Layer 10 of a small transformer language model trained on English Wikipedia (16 layers, counted from 0, width 128).
Take only the direct path to the model's output, skipping the later layers: a vector added to the residual stream pushes a token's score in proportion to its dot product with that token's output vector.

Output vectors of the tokens that the questions are about. A number n stands for (n - 500) times 0.0021.
"ord": 564,315,584,777,357,336,305,578,569,428,209,252,389,556,686,500,504,480,516,492,517,621,468,158,662,430,379,400,535,671,522,725,434,443,542,660,581,754,548,239,469,348,446,313,272,454,748,753,570,504,428,680,528,584,453,439,787,467,405,480,212,693,511,809,621,468,524,467,405,336,300,436,725,763,333,306,504,677,458,827,524,388,399,545,317,585,461,518,462,330,410,508,500,610,478,582,639,508,435,387,514,605,470,453,342,347,716,412,328,822,524,600,450,327,440,428,381,443,474,346,632,723,471,430,624,626,622,476
"ian": 409,567,590,389,579,462,443,643,475,229,390,542,723,606,618,533,189,541,504,332,444,579,567,322,631,565,601,452,618,346,460,394,374,508,335,472,189,629,398,587,600,357,631,619,548,515,469,532,713,651,649,507,400,628,738,528,539,295,639,404,310,556,540,345,567,533,395,653,694,753,661,336,335,476,569,504,722,558,477,613,465,798,466,290,335,443,401,597,539,404,539,456,395,524,348,435,523,422,725,485,567,436,528,336,522,578,519,446,412,296,323,358,375,301,593,762,662,319,599,541,740,466,530,376,535,704,703,489
"%": 606,583,495,669,471,396,541,621,496,593,404,244,597,676,475,689,427,337,610,259,270,871,658,397,103,602,655,697,654,607,281,532,492,529,350,572,413,657,322,679,602,566,433,504,457,696,496,496,619,604,271,468,519,483,512,491,563,323,678,591,465,777,534,523,579,775,256,237,567,317,443,469,684,437,608,526,310,545,574,382,641,504,315,167,374,666,414,523,640,655,553,289,491,359,281,717,226,834,689,500,288,374,391,469,524,483,551,705,512,433,318,543,324,650,492,740,523,594,393,332,485,495,640,524,449,516,790,615
"se": 495,364,722,449,274,691,452,267,533,434,196,450,607,439,334,517,338,663,745,276,343,496,495,380,598,487,509,780,400,736,389,583,560,762,134,293,638,595,532,547,330,540,634,446,271,411,463,547,500,276,319,446,305,633,577,604,533,639,688,435,560,536,193,466,711,566,414,488,555,553,722,602,361,724,568,558,486,363,587,598,470,374,296,96,424,428,781,635,537,807,639,444,465,730,340,534,505,764,301,245,396,553,459,301,599,382,536,240,508,547,539,464,357,735,646,230,624,557,323,253,588,691,643,547,467,697,971,491
"er": 699,565,464,667,384,380,338,565,503,440,553,713,537,474,462,607,598,334,313,569,348,490,492,387,449,471,381,304,538,402,598,657,277,762,418,478,384,520,379,475,370,590,455,514,343,561,597,445,320,618,584,439,601,376,348,364,718,545,411,265,108,752,645,535,453,425,626,447,464,587,481,527,244,297,422,820,457,402,425,416,470,581,414,367,368,454,835,610,527,496,348,542,553,587,330,323,481,468,379,662,504,460,493,489,542,716,482,585,476,531,185,352,524,706,487,393,394,624,625,500,690,571,342,425,510,469,608,607
" A": 337,449,625,460,745,466,577,436,440,520,552,548,384,496,577,429,563,425,452,361,593,477,609,560,549,374,598,516,369,586,315,463,520,702,510,477,438,493,445,493,476,574,511,425,494,538,401,543,602,484,539,535,299,619,480,570,529,420,551,463,583,343,291,655,577,519,564,468,503,635,667,406,471,412,534,624,548,532,505,420,508,543,587,586,595,519,444,563,473,383,483,473,495,398,403,592,578,502,533,584,508,572,580,507,575,514,533,616,586,535,354,483,596,462,558,546,447,572,538,472,555,457,488,633,465,572,377,576
"&": 645,519,350,658,342,327,307,566,567,398,500,393,409,511,270,492,409,437,378,631,449,542,352,361,482,696,504,523,740,665,444,482,519,732,665,302,140,577,429,656,687,425,348,467,707,348,549,662,173,541,455,430,382,382,619,492,186,514,689,612,407,709,610,683,605,387,409,486,713,324,574,510,462,568,476,636,487,523,439,378,671,724,376,222,466,628,434,482,397,777,710,648,540,521,588,523,414,344,483,379,553,260,402,443,561,648,255,354,304,676,446,307,616,523,565,662,462,431,468,363,372,577,512,396,485,544,507,438
"own": 562,406,569,539,882,692,362,603,389,248,492,91,308,612,516,384,273,563,403,457,588,191,183,309,378,482,486,628,658,524,435,491,291,527,444,600,474,665,414,240,591,342,710,530,492,474,467,699,394,548,661,325,191,336,696,539,483,346,587,660,538,374,736,741,653,599,649,570,394,589,538,323,517,598,449,518,247,596,285,409,546,366,449,42,626,432,386,662,467,435,790,623,333,829,539,439,688,599,539,329,434,337,437,118,504,567,650,803,500,660,607,384,711,801,408,576,432,617,475,93,222,494,509,380,592,629,635,433
"ace": 619,397,576,546,395,396,363,894,794,653,472,176,531,690,434,645,416,621,504,504,402,433,394,188,191,518,496,424,326,424,438,390,604,744,243,249,336,524,379,180,427,486,721,593,367,559,419,566,588,508,486,377,445,756,788,533,394,446,530,415,126,711,419,637,634,706,441,457,388,680,550,331,653,780,678,663,514,534,817,574,551,575,451,177,602,495,505,609,110,469,377,479,311,637,828,620,550,634,682,487,481,429,339,393,685,590,261,331,410,403,547,491,327,563,476,654,336,301,417,357,406,772,662,346,564,500,597,760
" from": 630,328,497,470,677,503,438,643,369,465,552,464,462,488,437,460,555,588,436,410,524,606,353,513,633,583,500,619,472,494,211,565,521,377,526,585,452,435,500,659,637,395,414,391,401,579,627,578,538,527,427,693,507,641,550,541,568,585,418,689,335,694,761,346,459,353,182,397,656,500,593,496,497,490,519,263,456,442,480,757,513,558,571,588,544,694,504,432,549,474,414,564,246,579,635,554,477,607,612,563,695,470,520,399,534,710,503,432,479,605,562,558,557,625,279,354,527,429,537,387,463,537,714,427,614,718,429,525
";": 484,613,540,453,478,562,423,654,454,432,500,479,698,685,327,621,381,472,449,661,665,444,476,529,270,644,454,471,532,535,323,477,544,528,579,462,549,666,711,542,364,541,425,425,612,589,653,703,715,356,523,384,742,653,438,447,541,522,441,470,458,482,623,553,363,460,283,528,508,600,529,530,606,444,399,506,404,548,418,441,549,603,476,395,513,486,489,566,465,443,709,554,483,430,448,515,452,494,434,671,593,350,654,509,488,698,266,547,728,569,470,613,477,506,562,352,583,399,397,408,395,375,621,388,511,435,494,615

Each question shows what one neuron of this layer's MLP adds at an activation of 1. A number n stands for (n - 500) times 0.0015.

n218: 492,481,355,506,582,671,381,536,343,546,421,556,524,674,415,473,430,743,417,352,423,423,446,500,417,647,526,682,581,473,572,696,531,672,755,392,387,489,364,621,422,458,419,404,267,595,494,644,590,388,542,638,446,554,512,507,500,469,426,451,553,316,579,468,419,362,635,481,632,473,610,669,580,503,653,669,490,574,427,369,471,476,417,443,458,732,491,478,399,437,284,443,394,423,581,497,581,506,569,510,400,437,367,572,640,509,444,455,519,627,634,508,477,581,567,622,590,403,275,665,364,482,581,403,514,575,536,494
Pushed up most: "&"

n213: 460,335,299,323,438,425,460,246,395,547,481,268,563,448,327,507,331,533,733,559,381,422,444,396,406,500,521,448,393,418,454,513,561,665,564,470,549,426,373,470,449,352,732,328,557,590,535,541,511,419,628,657,644,593,279,592,438,537,714,407,490,620,513,827,633,467,562,591,426,407,537,500,497,331,579,366,471,409,458,532,617,457,330,503,404,603,565,451,418,285,488,376,462,327,464,636,687,386,654,436,519,628,448,554,527,598,788,454,555,550,301,411,381,393,546,416,465,583,541,524,513,507,441,628,379,484,475,514
Pushed down most: " from"

n193: 424,387,534,396,513,514,500,462,377,404,570,644,487,453,479,585,589,697,520,382,592,471,289,438,602,578,449,562,623,475,394,368,622,462,296,404,235,413,521,657,723,597,503,457,560,605,699,653,428,673,459,485,677,664,438,458,480,583,335,480,435,523,516,443,477,550,444,385,564,547,669,572,545,423,402,490,655,651,579,418,686,412,354,487,324,380,494,468,434,607,575,419,380,420,331,361,467,528,480,483,630,405,663,483,432,611,469,480,480,756,494,439,399,447,484,640,600,368,847,439,554,644,581,372,466,475,547,480
Which three tokens does it push up most, strongest first? "ian", " from", "&"

n55: 598,459,513,511,466,578,355,654,646,334,492,500,450,443,713,509,624,740,538,399,476,531,527,468,643,462,491,446,537,382,545,365,579,472,459,419,451,547,518,503,627,535,460,518,397,445,574,538,455,433,558,617,497,405,592,411,321,537,436,255,460,644,425,659,366,587,325,461,365,530,641,522,332,494,576,494,445,497,491,508,537,362,463,319,470,483,575,556,597,398,429,424,440,540,515,531,591,563,477,559,464,341,597,488,656,487,356,774,659,375,471,587,552,549,414,380,532,566,491,636,494,527,669,450,513,407,598,532
Which three tokens does it push up most, strongest first? "ace", "er", "se"

n147: 590,526,463,349,338,463,604,780,546,446,623,467,594,441,325,528,464,473,477,682,606,395,497,467,237,435,483,463,368,425,664,488,532,637,530,538,509,464,427,624,479,706,490,536,613,618,253,511,418,493,423,452,361,753,399,503,569,494,699,632,545,497,487,643,474,426,422,300,544,388,364,481,566,381,428,445,473,470,516,395,527,556,583,438,541,280,311,417,583,481,540,771,458,557,530,538,511,485,590,646,661,578,460,366,522,423,473,520,458,435,682,468,418,817,637,493,523,525,577,564,586,407,500,593,477,426,607,642
Pushed up most: "ace"

n206: 522,542,519,455,623,674,634,532,439,524,449,495,498,486,496,581,369,441,654,570,654,565,521,576,601,420,358,500,474,512,428,475,510,377,629,533,436,496,502,595,576,535,462,412,343,447,391,521,416,468,597,543,509,580,372,554,561,465,533,638,572,520,512,687,522,539,389,465,443,537,481,604,495,480,462,466,450,586,485,545,507,551,377,435,414,600,498,365,478,357,458,619,397,609,617,503,448,459,656,520,459,493,480,545,490,551,452,545,485,365,583,506,463,547,356,660,412,544,427,514,420,636,514,545,398,452,438,375
Pushed up most: " from"

n252: 463,624,553,414,440,367,472,518,558,569,488,604,478,515,515,521,478,399,516,494,233,520,748,418,547,536,500,476,418,557,645,569,472,674,683,332,518,385,365,575,521,343,689,620,522,510,500,577,406,688,561,541,579,386,566,469,510,503,398,477,339,676,590,603,421,515,716,450,447,292,324,479,475,477,531,570,582,398,384,585,450,521,480,344,601,293,371,297,576,518,478,579,563,641,507,249,394,485,341,611,503,420,425,668,528,468,367,660,471,611,385,389,465,531,393,422,451,378,731,560,634,512,443,523,352,549,609,532
Pushed up most: "er"

n102: 609,350,403,491,650,607,562,497,536,353,586,524,386,506,687,445,593,466,510,404,564,382,303,475,622,612,556,337,582,650,408,326,267,570,451,456,389,511,371,365,597,585,658,425,519,673,543,671,530,523,412,716,357,491,615,565,513,647,460,307,452,624,512,482,484,409,388,459,472,574,306,555,391,565,486,573,572,488,432,429,547,497,503,618,647,531,467,460,453,323,596,394,386,654,553,527,572,343,675,638,463,548,620,348,478,430,493,562,372,668,670,614,431,740,608,529,474,534,541,434,472,531,561,737,570,546,434,503
Pushed down most: "%"

n51: 328,383,467,449,376,696,478,500,474,625,426,575,673,585,547,366,484,338,519,449,596,578,482,421,441,585,685,376,486,478,561,515,663,589,428,447,509,380,385,585,562,549,241,464,491,439,523,497,466,539,454,453,555,503,539,538,622,279,640,527,490,291,568,576,623,476,478,456,441,650,511,378,500,523,455,538,590,491,269,606,515,261,343,388,469,463,584,542,567,573,615,591,528,337,306,670,636,430,471,471,503,362,491,245,390,465,513,746,372,468,376,426,355,695,663,464,578,460,417,251,450,555,476,507,531,375,550,591
Pushed down most: " from"

n211: 605,492,507,429,375,531,553,503,591,473,369,490,571,391,392,412,516,339,646,595,495,605,451,598,734,523,449,500,689,581,480,395,500,630,383,564,382,419,532,524,565,497,565,530,518,533,402,296,414,262,342,447,466,493,397,581,555,532,479,537,476,525,482,435,516,567,443,383,516,453,624,518,439,389,610,360,626,370,495,575,425,534,644,611,461,534,490,529,453,565,510,528,602,409,578,442,536,410,478,511,488,522,554,371,479,562,534,497,576,421,520,495,557,541,377,489,160,482,515,462,606,474,521,483,429,720,345,550
Which two tokens does it push up most, strongest first? " from", "se"

n133: 521,433,534,543,497,631,519,487,453,355,515,565,573,591,632,525,325,538,373,398,581,521,725,374,652,525,490,456,493,435,532,484,510,424,422,355,621,486,411,562,479,571,696,446,542,351,626,446,608,618,613,601,447,547,344,461,699,471,641,606,533,308,708,488,438,478,319,416,400,548,438,314,754,439,488,431,612,568,573,619,470,624,365,338,554,557,549,456,479,345,477,588,559,850,595,475,503,347,546,466,554,626,407,657,500,385,586,517,315,559,455,544,374,645,500,312,624,503,357,389,455,658,431,778,459,720,558,560
Pushed up most: "ord"

n36: 367,580,488,435,570,442,549,492,520,549,575,484,497,577,466,527,506,482,489,525,406,379,378,450,590,558,486,429,524,359,463,479,574,326,331,593,503,330,681,434,629,574,522,406,429,387,301,408,394,571,495,451,428,565,521,488,598,571,285,547,569,554,397,503,688,505,620,486,495,387,495,460,516,377,465,386,244,518,435,544,449,626,467,279,473,698,547,587,451,465,409,489,564,676,486,700,474,468,377,491,520,599,445,451,635,505,401,563,517,328,424,438,333,524,457,537,440,395,512,472,538,545,542,535,417,452,494,412
Which three tokens does it push up most, strongest first? "ace", "own", "se"

n128: 408,622,529,587,497,154,439,611,369,474,393,733,465,598,608,439,670,616,436,560,391,521,418,481,643,494,288,604,425,370,548,409,624,484,571,594,522,509,485,552,418,527,579,598,494,357,688,536,517,578,500,355,544,675,450,560,503,451,610,610,507,293,551,347,690,469,593,403,658,615,583,605,332,486,497,444,324,291,543,509,297,506,530,493,583,423,503,315,582,462,500,472,507,725,387,472,591,648,404,599,452,537,391,431,644,379,372,388,463,559,341,592,572,397,443,787,638,430,417,536,448,408,456,377,392,472,387,493
Pushed up most: "ian"

n283: 436,636,464,547,580,593,586,614,449,413,445,417,577,593,459,420,631,538,443,527,298,329,559,533,512,551,503,534,522,601,461,528,579,469,649,642,690,553,588,451,508,321,456,647,526,497,314,516,590,726,511,563,413,590,584,418,566,454,316,478,715,473,517,530,391,517,438,622,546,406,304,483,682,630,592,438,675,414,491,588,405,503,449,613,531,577,533,442,573,543,458,483,435,550,585,560,658,315,571,397,382,270,450,509,555,538,330,573,348,467,575,455,591,465,412,524,352,440,362,512,384,520,539,418,617,520,574,452
Pushed up most: "own"

n136: 701,542,394,468,778,511,573,533,252,308,478,478,333,497,563,339,473,475,603,585,500,635,574,435,427,568,381,487,536,401,663,404,687,715,580,553,506,497,463,560,566,462,775,593,368,702,437,404,657,459,523,617,423,436,737,602,575,477,437,285,389,361,543,578,493,368,490,397,556,513,521,588,563,649,440,473,573,529,510,418,609,533,639,469,500,602,490,416,233,549,569,423,439,557,514,507,390,503,527,629,377,322,564,588,557,264,627,493,428,325,350,579,389,671,536,545,517,624,614,591,663,620,413,507,702,597,514,672
Pushed down most: ";"

n75: 595,578,503,401,338,497,491,463,551,552,623,461,354,658,645,497,491,475,336,619,484,327,264,447,399,461,555,609,323,588,699,469,500,517,533,517,486,404,500,558,473,636,316,317,586,542,521,581,472,515,480,478,441,646,581,345,470,532,644,598,603,566,342,639,433,346,488,494,295,597,429,452,425,515,492,359,394,633,426,443,592,534,513,385,417,549,375,482,589,429,500,514,377,660,649,387,404,489,538,461,575,494,394,252,418,576,466,630,458,434,481,429,497,605,511,518,551,429,628,491,578,506,601,403,396,686,546,641
Pushed up most: "own"

n196: 420,325,509,392,464,552,471,484,517,455,702,506,529,264,374,504,523,207,457,622,482,604,688,715,432,400,418,594,564,652,500,298,487,475,558,390,503,525,631,490,494,334,500,513,558,503,320,529,503,527,487,571,487,358,625,472,633,574,625,672,526,625,410,597,693,560,807,558,639,497,420,427,503,524,509,543,530,450,473,509,470,249,572,487,608,465,652,450,452,519,634,522,769,523,548,563,481,566,503,327,410,450,512,408,373,627,452,300,291,659,342,506,599,443,681,601,581,481,282,575,464,601,538,367,517,462,548,296
Pushed down most: " from"

n273: 596,438,497,537,530,611,509,406,667,506,571,674,512,520,531,484,479,619,478,573,364,475,546,425,408,349,478,543,461,570,515,463,389,687,497,485,569,471,563,452,635,619,482,528,675,328,660,557,445,603,619,526,683,522,641,611,429,542,349,392,694,628,598,598,612,694,610,470,363,509,568,555,577,622,621,418,584,308,389,410,346,547,539,469,600,358,672,543,464,585,530,503,567,536,519,705,566,569,552,525,346,601,526,706,602,531,541,550,524,213,425,642,553,461,503,581,481,330,493,376,470,555,486,538,642,352,655,491
Pushed down most: " from"

n241: 531,497,381,452,500,571,447,418,448,350,579,413,424,233,325,378,514,399,324,630,388,488,474,611,293,637,394,383,515,585,364,539,615,576,374,480,484,468,475,745,541,514,358,458,510,631,493,571,486,598,441,338,715,436,600,463,531,480,317,678,337,563,550,513,425,627,510,560,563,612,372,431,570,748,542,745,486,616,269,275,531,497,606,315,500,434,616,476,472,530,413,494,609,584,475,555,317,510,633,233,651,366,580,592,406,581,407,528,466,381,537,677,463,559,609,510,538,644,330,612,386,605,542,472,539,624,673,292
Which two tokens does it push up most, strongest first? "&", "%"

n287: 395,556,458,518,429,690,525,575,454,424,533,406,613,649,596,549,396,321,405,578,547,720,445,325,557,491,470,472,437,475,516,506,654,541,617,618,500,219,450,541,521,410,452,378,348,664,761,784,572,513,410,530,522,456,552,517,726,554,430,557,649,404,500,659,374,469,477,525,519,472,544,373,462,394,658,442,624,500,405,452,506,606,574,510,591,620,433,546,729,612,491,500,255,561,604,704,508,429,607,347,650,546,329,625,433,568,615,600,784,445,715,500,444,486,487,434,553,453,394,510,455,537,525,483,480,373,527,401
Pushed up most: " from"

n150: 546,659,465,469,581,539,507,638,522,467,596,510,328,324,510,492,500,469,440,437,540,437,556,533,305,377,397,500,270,475,429,587,558,440,428,543,336,506,673,387,449,587,595,399,651,373,793,661,426,703,331,510,475,444,699,520,485,424,748,715,702,379,583,626,511,658,371,489,558,315,398,344,634,485,739,390,617,632,493,438,395,546,487,263,600,239,590,310,618,745,630,423,625,340,542,224,543,475,356,618,463,485,639,408,784,530,465,314,370,550,597,470,416,385,585,530,331,454,536,387,500,659,472,363,357,518,397,508
Which three tokens does it push up most, strongest first? "&", "own", "ace"

n176: 674,377,375,524,402,491,522,567,491,462,466,513,533,441,596,585,517,678,514,477,571,460,551,522,505,521,396,335,353,471,611,561,337,554,468,404,558,565,543,544,453,489,394,454,590,506,399,537,538,546,492,505,503,467,688,587,475,456,451,553,405,411,315,611,392,487,374,462,486,503,445,570,530,402,381,598,528,603,503,352,441,559,528,393,616,503,463,445,531,573,611,471,442,563,428,422,390,694,662,667,604,687,640,477,215,675,635,399,494,557,581,495,520,506,568,291,426,616,682,375,511,500,487,471,512,358,474,526
Which three tokens does it push up most, strongest first? "er", ";", "ord"

n47: 418,643,417,384,440,619,417,479,477,500,424,556,512,530,632,620,506,628,506,379,506,520,497,425,376,584,444,512,779,606,557,249,297,491,585,472,422,541,374,335,418,409,472,532,537,605,595,548,570,526,545,500,461,517,428,456,500,401,691,375,446,429,420,398,513,431,351,460,435,540,460,506,392,536,651,456,526,724,379,556,602,433,529,383,341,826,673,478,424,524,525,416,478,328,516,524,677,581,503,539,337,430,598,421,450,427,616,467,417,628,400,676,520,401,332,529,410,552,514,622,224,618,632,500,553,406,369,371
Which two tokens does it push up most, strongest first? "%", "ord"

n2: 578,602,550,483,515,636,600,422,521,373,489,443,459,606,520,621,585,548,576,479,514,557,554,612,465,520,681,426,367,410,391,537,212,349,512,447,597,531,478,672,450,599,351,445,597,582,422,273,589,583,555,553,560,692,486,464,424,550,397,503,395,559,585,455,506,408,452,485,459,535,330,549,494,667,404,401,241,440,470,547,486,366,475,467,512,506,565,248,500,668,479,606,668,553,634,519,503,531,753,599,595,479,611,447,586,400,405,485,403,493,514,600,514,601,419,281,586,549,392,563,574,454,626,528,556,535,316,531
Which three tokens does it push up most, strongest first? " from", ";", "%"